Layer 10 of a small transformer language model trained on English Wikipedia (20 layers, counted from 0, width 128). Numbers have three digits each and are written without spaces.
A neuron adds its activation times its output weights to the MLP's output. To switch it off is to set its activation to zero at one token and run the rest of the model.
A neuron's activation on a vector x is SiLU(gate . x) times (in . x), where the dot is the dot product.

Input weights of the MLP neurons that the questions are about. A number n stands for (n - 500) times 0.0013.
n5 gate: 380472560606371557629550445397514404442472407606503651401585548436332356632572205323312551288523442359425503493429555534135614387583597441389483679534380622429533592606415472261561573479308311374605459584551423634423528548591473470353500428536170247556413503527414465325332592689455301624658455493457490455559545464593490759496466405416399418496473346598390449303331539477341407641516
n15 gate: 577461708569541649520574531446527472488469603596519602547311515530225395555412421298323310551588512535309223388500326647345548713466380290492283488675419526371493449512679674368713566461527711600555515406466570246477547694721353401444537407322565830891608614596467410308427599526481458492508503689504554492492694761440604397604403576330474435543420561180680556457594416369492442408739
n17 gate: 556492616582272527519554606549292469590523272223594599565585504552297343540639591539581559569482324289670650459345390297432516654424422277339578661485350698581631586463526628349526500481405343685530526340366527556458618593811449149511599331363526731515580357470539511559552719341717664431540243564579305560428508652613298489585590448537555541607574571596496493481458508420581760399587
n59 gate: 353595666369508389577632488823525614607299467421483550475434574653859377437381248522652294576504623441559566591395690533301555466440398673590305365411443512407317751614403541603358380650675447389255664454484804504521487512464508563365476681740520442571468351337304396428435451597394618521616630566461222516776488678598565354789231739460488467659447231556651604706395649644222389480508
n63 gate: 329450621523588607591659665532546397369305265485473632578666500590554585288363530540340384433577569465484500366421608450311689258337425526604372595474682416647593489823390362596300573527768688518264615508489488241357216583563530547603232824584636465624385280515398539591583451650432454488500409622683679512335381504524542504733483485362399599449307553407515448442422642723680459473426
n78 gate: 441590433444455358342606426263543576566415632529677365507469500647422513360510393678218467500722337391589626517272560450188510527510486420587533523444507564569477471662500443426592487486470447455473603554618416460661544602387393354532325493443454590594481324480510416555530503546672249510600469527474401523237580331448533280809518533471585582554487408390592432667425503639391565407245
n88 gate: 545288380218377439489583347370437546554750390464455581362428503442278601434621564565439259709559545518521383410446729562552336634644392609651664538469359477361644596455572458392497559468546756700514607318432433503454423490557460368453413449596497451598590529386540517457799493283627503454513396438732576458476594565532510555589474702510561593437548603426452676271377486231511549593730
n90 gate: 549477452447478400664667457376334531349662428592583476547385559451466183326365503545265549422632530493561635579468643563507405527513521437424500566673411522604513632553337252626399603601587465506453705624438597309450527578609700673487632645405572460480478656625305590377389425516484441493567470490443319613533387624462451582664331484510562569288399461623484281626352534433449557411274
n94 gate: 546342397348558493205597418433489779630598504653529373529436429360543383412617344586621633624558521485383617500350568479475441409404422623622426355546620483717517388390507343658356339561442378380446656558535532479421185405742747561517479638462623435543534520528476676385352398406387663686607563532398479757707704530685457419596461500535629595239574440577387486586427754590398308422398
n116 gate: 347690491344294356363603563503393529461535350374383446413367544368308363461572628424463485433569406631458650585282475456260513375567758290379500487503700575336530443412547544598512443423360527418605453605472436394506414553524476407524387405536500437443555465500431627256450742565628419632515430421566444607503632358480594509344377488340580522308407491515441411453478497564603280463570
n122 gate: 406281748473430392505696646479468416396749558504423518685317774700403355344347315657425367644733342260593283559252295400318505468693218435505299491563437586237592427712531368427585673569555529622436527317451358410042495549522553388443148742357478518509097362500608605275608442305828626426540416428700468559346491355425486782435465768522482536509603531332599456441417636285259686662396
n126 gate: 570367365544310367309556655405575640431433299403725732487326570552370534479426393357444366635756680661636574232276504641411559513776578256399483727236500588586304433771387544297474610607567580640438728362582442386193491582291115521483462408378431367812385431561651708368583496612334522392641497711727364676566376232445561626446490734332504631500304644243474727689616500619315377592451
n174 gate: 219493553551387313386603515545530610378530354356577422335528511601377450426449500666614565639609368616285730313507360599445212466784382370691533573446365223442393549445359323334460518649630657691463661414457500643500470645621471350348639385496438448519390425515521352546580293428478405440693489438539478717254552552599653435716568424536489362381464547536700518507541762397417215588466
n179 gate: 417455480524463752626461490432458525431465734364542595698640193616482604748490372347547309447398424479257604351422479514448457557530712311457757666538421666517433487466592594259322604454662559490563497405555496497549606486460530510517436304354459608384627580524477682410582620493559534415261492531553603462431312516356545596421519534425483603334586572541576331424571751685607852462436
n181 gate: 508406543629500559407780655618467295470467464558622388521439653564545508550698247479437496675547419388609549679424708593676425753582568325745472334452169368660339546617488480300448639463615369618324536607360533512705393552330801566563567657656444516381280508351302279504645468448452597400559453439379544365610594733605427548722438933440229307545568601496552789643372403536604535645511
n190 gate: 421500369675497438397535570497573486462419665618613767693366507373355593408497471625574676524671474483514470497484257517507517446462366459407474659304362643415314753523674430477284653726557411375500450651572698632430628562435555528535468392382399640564529694645554450355576624513582322435381513361592616620500470497538474625479514602260259490527454520568335468423402479407418500348583
n5 in: 599529552503698540540451561434693662580575446356407670572455459484598609469526706705628242717619586471708567555450526583759533556329383411587405366377474515478500421490624346758449503529594565642497634321440578577481493522603509476602684597408601532516618470653613610600592446377522710424341409368586490667423677636390532522500427604556660579448516627372494566548493563456411483395408
n15 in: 578358439434607457700473586288407339635413127546470523515654456810519565674578543644493405466280367538680567437489679559335209538464616336523603552529400369237633539714551534578445605436508389468395292572346244478391602445518627694550341589596467440447496755563518275512412511442570467390363403388525504347411522559226334584366536295416533518489625673340581489362500715626511628493383
n17 in: 485331401424728619385586604446627488588640519599465411562446424567768648595580296488426549332733580664421344653605335622462575484663456434564323667376451186241459515580277339519376465484663443588577363515651264534369461425259511624445396448412410308469271436857456539536530319668439352445359515473434648351473642249575686760449279560422455549399440534261572563466418468437465459584408
n59 in: 708463564511493443409362526184470322347440391630315582710476350453522518349504754461532388526286533324466701471478637518607636560592588560381641489475577500641603311463518710467355452291459398730678584336489448654608575420432661664575532588387554411366461398485623504508540573309522529598186410254567650356423352455359617544473484351741579365399711679374347478412388417400643516394578
n63 in: 630493444547507629530456233333559605458341341476478437400387583297648588531496291504642446571587380596519511405436463540478481533591489625394486344550554580464419545518320504613561540308511609346412689769701448515511293145323653410623472500284446383459680534438354401821385540564496330675496508307490554401329763360398562705545643565557464334581532381358377418726704395443631606554372
n78 in: 532503354391540370426457536433587460574310659406425391509598547474551546367530520497410477409540387503497586580494402509392485379466460560571453544491621389541448418429359461515559336452539376471650621689556581491761343614411355316560370565437564557515569384482633470636385362451456391427592671206400441711319458411448482318690526535538526632461418406404606442515542549572445333515390
n88 in: 556481497381536389516392408571355432611724547569393548609500500352382555605478457365356648683410478631325409204595532591516481394515497659474519462550581536398643317344618632326543494254484689567551422274410424647599522515564531416518509487624528393494652587391518468536572574334481541291515522421660487475380345473265422463461695447442454550487637544472469613437500386427477609588747
n90 in: 445698610451327630439474523577773503589570627525569597373522510587417665594568414613672362503447520427345347493359579487348659701554575597585519582355490481345351494520549592352733635530606567506540500357461437582470327500490299329544405428557338559683430324412653318820539574452471565470427377516635608438549549466429637464426464616490503334743607627382425580418510382478349588526588
n94 in: 550453462350406515310601500412536604639540654404612335555374471436460381452453311553595567529452561287526554482549645216652381390361388497436536608532482314542674627414450377605457464712390427486420414434298598382504321546693619603663556361483528681529521433482098333238546486553668714411685467576393425583684493564593400553533414493391613618420635636722496314666342604552293348314497
n116 in: 300667473410473507554528469500364432612609410447308511528366321350218389411638551525358623333728507514250459538327524531517550645406511404464456500507569566531648470459599437664490382468254845543412517577326430303412472739503331543480247598493579329493587535400665724457222661327534452475480503344480552451569629480367514545471319544378446534458438397507479250295472518567589493566602
n122 in: 602668303559414722274483436336569650518526479623637291369524394366613744635815770316779630509296628639302713620642697650457553613430504386589812645344492651748599683483403676539260513431483427516461530582551496445548274471620425598512649554553428509491471587619419401522513656554513381679242336466279768427380573552593700572571388336437797309444424619838267558427504487517802371453733
n126 in: 485626645416504646527574522583578451450406559595374279353576452283631286307504622407629685421398500492382504740662389349429470440290473486604689317653577623565661696280576493726645378388466370425582265425460373555694586268751837511432461523525380622504550688566405433527460562435687489685421424397514562485400415635588438496534564340529558420414660405773485367326316412428602452511425
n174 in: 288593541582513500517426503629546507729594370293513660420351503497356468412516331586510390567506395614524418316654533503493463456525367503332468572481402393439411594307416513368494546617430504519437661560549543565327483558462551416364656397563442629620595512474353497439539542326467412352688717503519265589210662540459444318517683510510307454674393562336777449352473680468412525487597
n179 in: 569577629511399489489515284309654680561296554625577467700706576507748511677380489626805228530392482307665591547429602460306545314489591416568665645554283601454518569438439431398478328533459714433452620437486216471316518378482348604525309595619482244356423507594306614609388281589410511422521450347598623453515336524541406540590556557475471713256568558464576539471496673528556743442574
n181 in: 356605364547497416462430374462541775335510500319432600514341373387400418568426451404661517490584631645448470375513303476310430311585451616394687718423674742308686484718607432568567463558414511536630524356676524426360497360726470359461297412523477442654461406597642473416577497533584460611493435598613530629334402332462708583395441333517699594387460450467547523293521451398458493413491
n190 in: 693646497402453455420522419419342449494651384388475387393605589597478437388402479148356403500509706597408568429657478377385421547566564476519527429689521447736584438445460401537658509538431569551488537350524285294647585470530488503420497429586369398456378440298491575564613266573368512481674464571476442410423528593395626387497476555630693442544588408283497416438578618518525510528386

Output weights of the MLP neurons that the questions are about. A number n stands for (n - 500) times 0.0028.
n5: 519482547465494434517510554509451603488545520510490434554423530541459503444574464532470501518532576498509613456457511426516460588475517429493494528462479470497489478472489502548498544557571517525506555568406524599467445508543541493545683424468570525548530554525471571559541567473605525455426348559508533509501497441554492529503492581596506541501534503531489491470439440479548503476424
n15: 513465425467490484540517514604522570434469519534443513433478480522556572476467507518567501472530513444506516463420509462624487498447445552444526583478508533484437593416489453493378533478392436491542423502499535569523591457530489427440469447507489609458421477441540545477434678469477616585353388508465510388515498449484559513501511466425503494527525556592451539493572490501531478523619
n17: 586442554459467546476570545500424535487521505409507516495514474426501401552430457542578464499444401515504523448487394480552545580548504359441529555462519592515483481453539560422526508442449401544533496423353434484403524462591475378412553423464510544507618497500441529472570554397500490456421415599566510419495513518541403530498456436518551515582546501591501517494490504506484575431563
n59: 417511407503506445534600464567441439472430481529473545487494527452613481448557476512496549510543563540589465481493516458444525579445519507509443429543484461500530430503443487621469503484495433525411542455543564552562609546388551637528556481432556532543408509502479479448479512582462510546536514505410490519439562547603569481439530498389486510500527562485504477515525434539430473528511
n63: 408569463484437505453459513412569564493418511482460519363504424415493543525523502503416529492605479494473500466412446430513387565435513622486508450565519474464533529463415592439454457512484428493564519471540534459536428444440422432476505527490466469466385494468422475484561524496436406551521616370465508440454436455599474457572462423527495521512511556489458544525608367477541475437497
n78: 502532479481632465419415428452565470516420502535465430458516482456495506451480538408440447462432371412474521492452515500492513469484560490434525480514507516498575377475539534458430459518435475495523499546545448493578559489545560470533420485483501566521544476477568473565516447506470504487446641477483434585516530510514489409675533531465503508544510477403514422491541556610447502434496
n88: 509514512513512514533488499508487388453564503474477499568527470564543349470499495497432556419489527366514526438564533505484464417445565486497477498551524516437493431484427497520489472569492403443587527449504521521555545446412564579561445508514490512506450478587452454478410512433505478554529547552417502479470435516400513557423596454497535493557408472574540502509433490625590465518425
n90: 486551492504425493458620505464578512524457489432622503519445540473437541443543562518453457522548395515484501415476482460469394562463458515588476553370469535450491529512541528446558523536534510497540515506378498477427523517493535418531502463478535489545484371533577519544489523516499542455543287499543515575446553499490486492519515523457473419472488571485439437527514524470503438436587
n94: 522443467490565531483389487515544578434541480668433503469454419461549456402417492509549507521472579426483522482500500511532425449521456564515575457528552375429428441490560488544466477515495573545475479542485549496471476455515500438481509523532502409518517473368500523406509535468545565554480555564438482484654494506477461495523468498599520518425481454427458534586522507569499500544397
n116: 498559506471577484544424515497499501597540603521496507537541464510489506523492532488437502626454542411511475462563615524522535518485478556448553468508475558523587445454597457524590459496517544498453413400513460547564538550557456455517571514553484501531522484464558543552496499477497419509490610487437500497593586488411481459536579441582455496474485464534493444400507454407574535484479
n122: 487558475477383556423597487414558574497462501599478411510540518410488507502635528439538509490409459475432517550556486563524503528460514464616556558468393491564529523597519514523425527489513476529518556511562481519476485547459523550528562539467522521517446535486516470530541568570479523567427021402433548452490560522584536472537503524474563448459485534568536518468420480492555487482616
n126: 490515505520441511498710473379531491410440525589459388545562521516510572453520538488550548522415494479486518538546546434566515472482463562508580548470544598459576507452537520552474518468470440458470436469492573440540485445482554461473487482555500467443570604523504517568470525480530513512468229488462541465423517456498538441445530460482552490449570501587540472474485524524573601544522
n174: 557460505455583534552389585496457459597473433443517507508436513484392490417578526512490505486539383500440482466514501423471510511461437525500576517457508549540501469482532481495529589583521593502511568500487461486479546549531500493526562541467458588573640549499476498413569491411445480452555672546477491421409667539527450450440501468457528576508489588507558474489451529502509465571587
n179: 544530528543497528538460589362454489564547519572515529518488451480439417452549521596440567469502545529516526512438499543643517473474502580380519459534591470514458534508491545580505553464586482505637458466432645499468507567469520503457547443474476525450501531480478488458577508495505504441541555582466453424476525489497403524441528450596497517462579484530439561450478459454498395511478
n181: 500460410462584533389542511500490560459539557584533462450519553487546468499520552444472558546584569460577501423483522475479530470515469495587596463554578535493535592535462498603493522473461532493508513388565472519399527397566498533421483504487462485521435557414507440520446554580529544419553409513472431478512417411504459552452406481534488515508464468530476453639453511481498439470546
n190: 490525591419400451532589525462504528524508492426472529458447506530488468552568451439434423534515434603505506549451530496511522512521492495486431489535534509535480519458417477491504577498579441523547479527495520423518426519509481452506487444515576537499436367398461494450393559497564518538575372521478497475472470490549485490449512531447611457430445481555531470552577462538451490582430

Each question names a token from some text and the token that comes next. It shows the vector x that enters the MLP there. A number n stands for (n - 500) times 0.005.

Then comes g, the gradient of the next token's log-probability with respect to the MLP's output, scaled to length 1. A neuron's effect is roughly proportional to its activation times (output weights . g). A number n stands for (n - 500) times 0.00083.

" of", then " the"
x: 569494459419503625441169470639455519545527504360499487545494587676480474491466484454407481593448369496523534449392547546586494536489433486520433592474411526500508530528415418393596448471558550471484589474562464508557542443543515504501549509599422528544633436428525422432538465405515542488545786505493417706552515600539521431686532545583483484511499564565544429414599452466518392590630
g: 494606509505346529550551613519471391491483436391464536703378544614463451479309373396555454424406468527570649364656551385465654572506659716509367512557373679539566433537310583432540398581676534390508385628531780456639447223395557350318497707297592466506549395459387442321338469265700601540547573353528529587494281622574391421379433484608410483448493458484547478568456466561521754496582
Which neuron, switched off, raises the next token's probability most? n174

" po", then "ur"
x: 460487410474558457589345477480453463517438515484328445569562476500730334521650372515343522456493572479493536634505533569624563619503608630630570403689515483468499532419548685422349490724602409489543514348615543553430516485401641567446434428554715514439558528445473490435629577498370423525371747383361454668627451511512486432560642408537472503570453575455548498404410471475457590557486
g: 528520503668603639448475378541472305411559509645448582524454382526674387495507721668454730604612586507508318370533511588521467315609597367320355553541684583233608677563484568487358648524634602438290522504462366549495600563488587520536592385450632389547584552558445468437294489454415549499592448341544522506254786474551433446404546601443606634609482487775423505525589539401525363693489
Which neuron, switched off, lowers the next token's probability most? n59

"the", then "or"
x: 497336506527654486366333330536518421417599456614529510490553440557394533439527558595384555491456529353445488555594641424672535327507437613382524423578494585473418485394494595532522527504515553480565588622610566463387487499407279647451447421540406394502711676693660490526524452569468492359376667282603627621520558483357505674311697446473588478580378459468512544455380487400640750522677
g: 583340547558473370386437497471421767711380456522438541664460547413384460315661604547674581116472520457523295534628507738473473501552588522381429642351757560551475447280353535527397426358496600478568550582472601530536503386410718703530659339468524377536501565531584718478380527467405512524593606392529483425632576726619482475334646485429436509415523503567428562422487448635429493524453
Which neuron, switched off, raises the next token's probability most? n59

"e", then "le"
x: 460432488523599374474246697431391459423537436535350648518484378527429377516463562564587590494552446520585430462588535522534497597552399451645524586586634527564586509493446467535511320551340449497495486725520444591512570553578482533477441447380460360406519530552616695536538526301534634430443732506487589570472431397596358517655590369745553513408617455460485489444537526524693395434514
g: 527475277502550642569466537566708452594578535644389516406487510404646310538242479632381552701445528366529566543632334526634402470497627606402557376602523312460369580411519347596436540679837557466410479509414488628422511627471598260489817630566351610384439599698414628483510326632483540414423527515357676475444444388468445479658409353485509513598438420488360548411476547483439555471536
Which neuron, switched off, raises the next token's probability most? n94

"fin", then "it"
x: 619528434541507446526439400450511479608348549515326443640513419419555508503362521383599435534364458553564577452537407377543458518545582512327551342513606640570445456385489567409537427611606676521388537525456470436650459530491524538466618586539336507419463408476578669504380502382523341545609758529562407432329544489535611427396322544504634452531474469598606632355364585524621665580556
g: 454465572647519257972523661483606448481448556635494636482570556484486470499712551476494494701656457545578559413489578489514668414319376637669610441479439632536447546411378482347316403270449504428566399630588333631387478417559282539496488587340523647529554558473359489519492531659336463549435509428453223447357543339642585615541522502482397510509608515555654495511646483471499462634594
Which neuron, switched off, lowers the next token's probability most? n15

" lead", then "ing"
x: 514416545523552400462400323497432431619366474509523429560497493560534467444524501619463399577452518596366560541534475553435441597480618539409492474423594584496529441439427494357521444417539490559445540552438641480634324480482495590522455446536518461434608477349424442499595643406487434441575800660428536460352482476553468373564393591577449545553408421465551594412398554475402502546625
g: 578502396436423553450512356555475557512227468553242544591487460609289544251272498535359404483479603467409356410481441487380304687550447396410475517318684466367583495567557584356427396508470405567636564484657376645620616476780518450474317447489538486313369569451592436481522307253498550568570535566513714453497663572385516416520704566461554515576482577320542513464353493631508497282500
Which neuron, switched off, lowers the next token's probability most? n78

" of", then " The"
x: 568495478413512613422179509647447497563500503366473470538510569696432482483448460452383476603414364474532528426402589543592484579470438499522431608483426522499506527528409438401579443462559533463491584459551482484602555440539518499513553559609416548506601434407513429429506460390517529500532773476475425697528522614517532410678584556573468480517537590589533401404625443510513395579631
g: 361414607364562728637475648505690747496415482674600435459455547464347454491607478530528630799392481455509457463461374487485411496538556415552442576660558341405554690546627614504274574605515443696453484563477335470561533594611594433391468230591376552580507633500473619424622810582509370540555492826430416617500577450491510493506560474472587461536558460590741383585529576589375476472310
Which neuron, switched off, raises the next token's probability most? n17

" was", then " record"
x: 537524487605642290859147594515513529460561403520558573541468560544558536540534461470510421371587362541475613365610506423522366440531491603273464487578381494606500508420543484464591543557485512447540544462502439528528455525423465431410555569597621444431564506490426316412532557566586573526602732677545448475504574473567452388693481350529547528559483372642419405429294458505515402476481
g: 340602758521620578519437469643456503440454612579577291458418593460727493632422648536537418633668628653666368457607369743532428561486409438393404506684561384323572504446550412449430453526326485651417408395467426467414407662384397488673425571554376621395584572464441451355452537677417487448621537454587287546564696483519735492539462449423554541566499454652398500522572571762258353614565
Which neuron, switched off, lowers the next token's probability most? n5

"da", then "go"
x: 545508507470399462724334406343644298408550448394382598580479369503583454603543374578662562462509613428537502563587424622602513358502393564538479390571498525432604453437421478444498441608588521587674382463625456436533590491518469477509439464464384541587747545658576739495556493383314454582526717492341606520421466537353348451550501489533604531470582412400506597441394541464643454418592
g: 624380424464383725504537287573610470366584411439500333392382595473729503580594431466751520748378405706631456514454507465581572455416650641456515612635443449554631490512462601453505429534539421318571636265540300466602565333380531563519574338560416456651505433588675298542452386467458545718598565295559368468447632451377611542278486572558654587378599584468551549484342611483534390475545
Which neuron, switched off, raises the next token's probability most? n179

"s", then "ich"
x: 553483578689608611512300576334567518526472474545313584598533450456565556470470571575560492470439504538473486502478550417460442500357506453549542571472530595644491434503535550457520557386471520487590528364529492512481464506569540617522413600577413444509807583509568527596471442476514505565529744421533473618339517652502580617431669479532457507392515600461429311464629445542614530529400
g: 488389536516452479742527458458446582353523650458418399530636441512429526427472492514705331528482441569475395606460445509682554541554610437472552456378623600460642487579481641499386427556537755310519402645421377623432605391477370360463540534522606595228436598373469269457432473345436496456552493314187614644498565476579515578329726457429518595403374608483432511592282509362211345540356
Which neuron, switched off, lowers the next token's probability most? n179

"or", then " T"
x: 485502610414675560391270293485528570543637504517337471396578505385473601500516573413441529559358445529422494718380575487547491341444385634458500470471449513541527448476470534526510383488386634621412484433382391567418581341487514604523463391317390486510608443602627556502545605547479534357382717648568357351383496397277555559413388479520593518533489550507450653395447503502705593475510
g: 388290594430446761273367545538508362445552254504459391562457468642485361479468621514565481624381343625434661482427569403479615415484602327491555540619595508395451547501523356514568572347469563345569490480632666347567651478287359757588618424462552656572567422516513401327311584549590550579444608636627536392484526652395394498584649585417497472500714572534325382765433448492410456637488
Which neuron, switched off, lowers the next token's probability most? n88

"e", then " and"
x: 528486441515576382487188586500301443408541472538350587390478393456377382494505612438533475451547522575423461437517476527498473598551499363393542541532527551548590527495495484506507401399262596533602493583519441489490644496562503529502483504482376314430640489506592650550509486309613538490431740498498590560437487388444523554456426478659569462441615433528512412466522551489673414446672
g: 550580508623627511531526430531379570510424668530526560517479522647604411733724657361442520596520511476614255414621536405519545592615475520666446442428445405550457341442467517442675463730627600378342370466635674452522417608585645459577552641616485340390412455448658419596278308419279362432548528685308561519560321636509477446599500583573514587469675507422315333484679579508355368434585
Which neuron, switched off, lowers the next token's probability most? n116

"ä", then "da"
x: 473477521553634644480183557345688473546563543547365354520480351506586444445443514517525460542396493438459560545463677657547608439506522476530468581711500414610434463368538684478457498363518493482381490602588459489468527413563507515369557557566441518451661537340401502441520476471430542565446702446722616513438503395247507551535449312424473505422491432545441475365473386568495491482571
g: 671480641400478533413445415415585509596502538573416577515696498637292330498460444712418721426506268565376496526285537499406486406296442419526424292509553515435558583363469422468533591587473417542577596478503530398541382655356425352375453306397545542421449546525457557679616445604467467475686479551544445355345471597453319481399483648734462669491655644279589632308654499612576300505660
Which neuron, switched off, lowers the next token's probability most? n179

"p", then "s"
x: 376533553605559443364398594412506442727495446375323432450539420457335522457550544556556369370365444522510487459602371648483468456591563570322545659456725505591540505545665615522570351365519496494576350382481492510556460546435437630481531623480429565435650417326638535493508529537372448540530724481397545448512486509539579593370594348611383504529427603436557537391447281353541489607383
g: 342544409525454493242553321595500329531428565672557650553758676642561207519538482520548540425483530609465606695445525472471541439518219597522585611715386346389565477530533649618424472386596620558563469473600537399600410608326587439492418468620486497362578551336520446516446559563446477475678442527428426317344629645497280445317447499493563629662565392407586553615270486510534461685604
Which neuron, switched off, raises the next token's probability most? n59

" ", then "69"
x: 440494517490472548560264502573475577499513450542556541572588555503596356511515520432510530533590460536502513523451430519484586361453487538507471513474480559414664440505653602518483328426522544434503632453522520474430458474507508503474544413565421493523585552498433522458584548580490511484501832565502506602436511556661472433527493490513606501475530438489518627521425485481486496497343
g: 620510397586364438487455512544560345511412612467670608619277557779345299711417457432644511478586425611411456361445541545489429548444704425618484607499509534392462452735669380369487535511700668505339350637639417589364506317626392433472450550596508413348419471432487561564470508543369601434445485454516360488558690703521579480532383610602656392740509386730395481382546611416478653527535
Which neuron, switched off, lowers the next token's probability most? n59

"ell", then "."
x: 397427377564667468489248427416464440476458548561349457655447480330443567496482487465468597590367340386490469510520522522488493533417574415305496486491428611469532497450585453320445392550304474557553527510496496480415441416582540355530400284531384502520639505578627411380628495318431484376387708559507588512498507479538462433374293375497417457467561401567534560455281585462573546372650
g: 554429317569509493288625506398320511527550746488518525583438515464517539502533406652596544396542595492375356739682222634354558340593595712481470513456446581526510569409426434595540560488320390426476437630366491540602415692499623597367431518642593226678703469605386319425484433596432409415602494545448509618550643408529642318518296459448524421435307525467468599538581421549566312336483
Which neuron, switched off, lowers the next token's probability most? n190

" L", then "'"
x: 353537476499559508456313368541546446643416623458359418465482621525513503476474563435467379419526613481408415684477505540517433447501522443376331484500489447500503520496527356552472386350467514369461517561607526554548461511564568585478410523637379541383551638542488341528458629466469591385385783600476500540454500482548536356600576322450443384459453481389562516483542510503426461388412
g: 655431505582489472403465565441431532584529577355658444419580569481788545468747490634489468623392697583393623319411549442242296547484548432479640650357507547290676483463559369441518437397557581618471617393583418446515388445566439660553629390384432444551603479436537379822622445487495467563394584579599385397359438700323359522368492569727593446696508420442545529499456652526537351423567
Which neuron, switched off, lowers the next token's probability most? n59

"re", then "w"
x: 420442463500676400548410447423646353579514500414358325487552417686608361348636592446593458462572443387567592638496487436621573402425525678488592357584536585580422448450610512442587293596319423442360518633540386490374448350395584499445460275549590424409499516585585651512385468571481541421475661418425703511525450568495222463400700404667436433441412531457501546491556502365495508465451
g: 687534598387415478367532560509228349578429501473730508304422650524469216519491506485487441427430582430469461523542337482585431543440324433599525500557580477532623368252387753420557389406572660674376392515570384574424501476455329468579433341423549429235488561378358565604463311530452418537634425419347595286305503428554426594397611550503456533670446368511609385552423565557439711417551
Which neuron, switched off, lowers the next token's probability most? n94

"or", then " League"
x: 533543602376655499453383532498589660481565513569330355426549481338579568513532578416470479522315389493421461628414429547511372419397394641539458380465449547490506442438507493484500482451420651601489484517482394514539561336461498616569483435357524507449530432597637539503533593592504454442348729646547352354438428429383505670336407425475569491542556515530484733452543381544737547497504
g: 479477532480584383465628428369510350459520296395567686433477671684647479472537410576600588465614358441521495674454419476470576436300527462625503707496594539520448440668351317501364618509563573343497476381535523335415454640481591386538478100175516468384422443383605756369628487502465448385339365284505593458496372613570448506465425398511459453455488573524609501551581334356529496347437
Which neuron, switched off, raises the next token's probability most? n94

"\n", then "H"
x: 459516453520435578550073533648477517480535455458501510517470510503405423422482438489478462521525423573517484456476413482474503524556507554376512461508554456512459482446532499483481562612488514547583531517455500458430482546506506414518540525470492513529439459445514514456487488512475460507490840508595406559507477482550536492509506556463409525490491499364503472493531535506454473478443
g: 565455477328571326482559604585342418413590565370338449466559451272475422693400293458603361412540229414221406523590342631556499323542410537398644534322671438410698559578392493580537574413599415608480251595518409288529517560477421472438614305615550338710501540488434521560524620339460695522392458560504462339395575481506480379377371440455429467631596612471458573572518389456511350422487
Which neuron, switched off, lowers the next token's probability most? n174

"in", then "ner"
x: 603491487593622545448292532408388474466588519503447342572570499458372477427409577447541562464464487544486487562441480299547508270448463474668556534459519373636624597351597480232569423596574540585550525530321449436482573415600478557477463551424574518358560448514463542441379459525499475564396718504516502589477487484685252538487353437570597501402375636425580575584522584490655514585545
g: 514577561542515564335528488426498789395593403588618595425533506488667389580530465501536430592623417641502431663695595412244405454494405418752543637516340369605275564795654555624675515497480398418674522559639478425523565433634582447556463477333505614417611500379576572466490519392338300589557450462696472476539542703517799560399417535640544313527485582531584366533413473424496570603480
Which neuron, switched off, raises the next token's probability most? n90

"ach", then "en"
x: 527498490662494536395272353490541490430405373507618425542562349574666626418257437403511607532493450539360340597629385440636486329403415637520510515560619617470453543609585546380575501395582588418551485696583434488559517447573524370540503530536491481463558477460520453525394485474515457448365706467665568429525481386508464476549330437505490414596629514543337512469575366413484588455604
g: 347528493482605363549535360504349496337454627666528615453491584348575529584443533625541525425414388501375507369402422538503554428400312345407520449521385657556690544480460637560375588652375486665617569495417661520682418459332561524467286307429519390502462643684388469471444691449534335719563506454608442423692499444566496312259524839606575408407580497525353353480525342605482410595549
Which neuron, switched off, raises the next token's probability most? n126

"\n", then "=="
x: 457521462528422583534093547649478510456537458460494497514471513500410412422480434475493459511533412589512487438482420481463518523566512558384516455502552459518481486445534503481474561620488512562582536522463512449443481547503504405522535519466490517517432466435514515458477486512464449509474838510599401573498475483563550491498529539459408515491495507373500469489521517515455482468435
g: 485586555728379621411473391459505555401466722469569363708449372399406536321659577555302386448597474603739599501645490350602389529636614521666474517413264648620424564436439504465527435559364682492493551429345649567501614458376568561572407662542481586326580427459609655459544494510250252553312505420422564453494364473461407715568604423551472265341440484554511458426399596607388555493526
Which neuron, switched off, raises the next token's probability most? n122

" in", then " 19"
x: 449554411498541517481122562609381456531533467416548587505519459622559478479580434485458472538408484550477654396415571494547471525416458496528456581532505493527514506535452472456494437555497560530488442571495513539564473519502567539541501573348591575449642518558362336541391468591537490572602793451459456528560428622654552456588632657516516463495519478480472558473555430475662527548533
g: 346708591615482514388558421676393605445450424732310580348499543391760561628478396351524545570531371547487566530527546573426675677519624385614520632672560449495352419386476366515343542577396514665533573565368426429482608666576495528563472399533377424217417546382560461352308772480526453540441566579430525610704458489529739621575449461530464478442342423678412371655527547666559490599452
Which neuron, switched off, raises the next token's probability most? n181

" the", then " following"
x: 422473439513457437510232477737477573463495480399507608514487562491463543453508478512443458489540466500509471414483560487543495477484500451318503525510480474453404501497506487549510502506549580491502544518516501469419514529503433756536504508485490485532477589479538520513489473549429477493485835527557466493632511464516463521519487629498477529486494488405488500492484441475491557470635
g: 394639713814585363450538532660476506683428405474587561732417418443435417434306418564561328273688481616422590409513553605603728590480669451601589336632445289542408359489378545619448637504496552520611697526424640454459545675276294435486391477466592484463313501437546505513491515473383310562363453553509612294386388442430623486501472458504465517526397485578390489406499348412426418406427
Which neuron, switched off, lowers the next token's probability most? n126

"ie", then " la"
x: 714402588472529482428429530457484425483565507573421397293454470438491413459570454528520584672602497468508527364526424487494456413501459578644666497534534381519550587450397548492473323564494517568694419649482401463527487458453520483490557575401536489388484521429504564552530410421558601648411771377500544695532494478589265446575484343600488425351603423552563540457612564558601281467585
g: 456203473491463375329495635629455369443626468347558307470462549508570352350482751436488495469249531665517471553527519448406624464609402408329495608555488520498360587403311621429366579449598528415446351443416689595562406779365520447521599660637571497558613356402651413583349660607381455589359530422566674497614395540436458491556407496397528359615509596594501360284637663470558589579462
Which neuron, switched off, raises the next token's probability most? n94

"s", then "in"
x: 470439567671599444397380522304554460593459441485412498638506503469523560475451499595564539557532355507506514412459477408473447501304416525715567546495584498609536456550479521471526429444444439443539539420564504580473388539606543530523425453530438489490775616552545642540483465502529509510533747413486477559403494640624376579539652470621428463389516640427453453448627544600519515509319
g: 557426586645539582599427518429505364434462530734453387579355467592467604562329518643767388527463475414237426462515387372521538635567330426485653389548730495399535593528422470584529566813327696674421399430466532622547569514401458514377536459625473475367591518490408398490570375499460569193391548719483583303482582472414692544460209509447490326365528580481513484596388544517453413474503
Which neuron, switched off, raises the next token's probability most? n63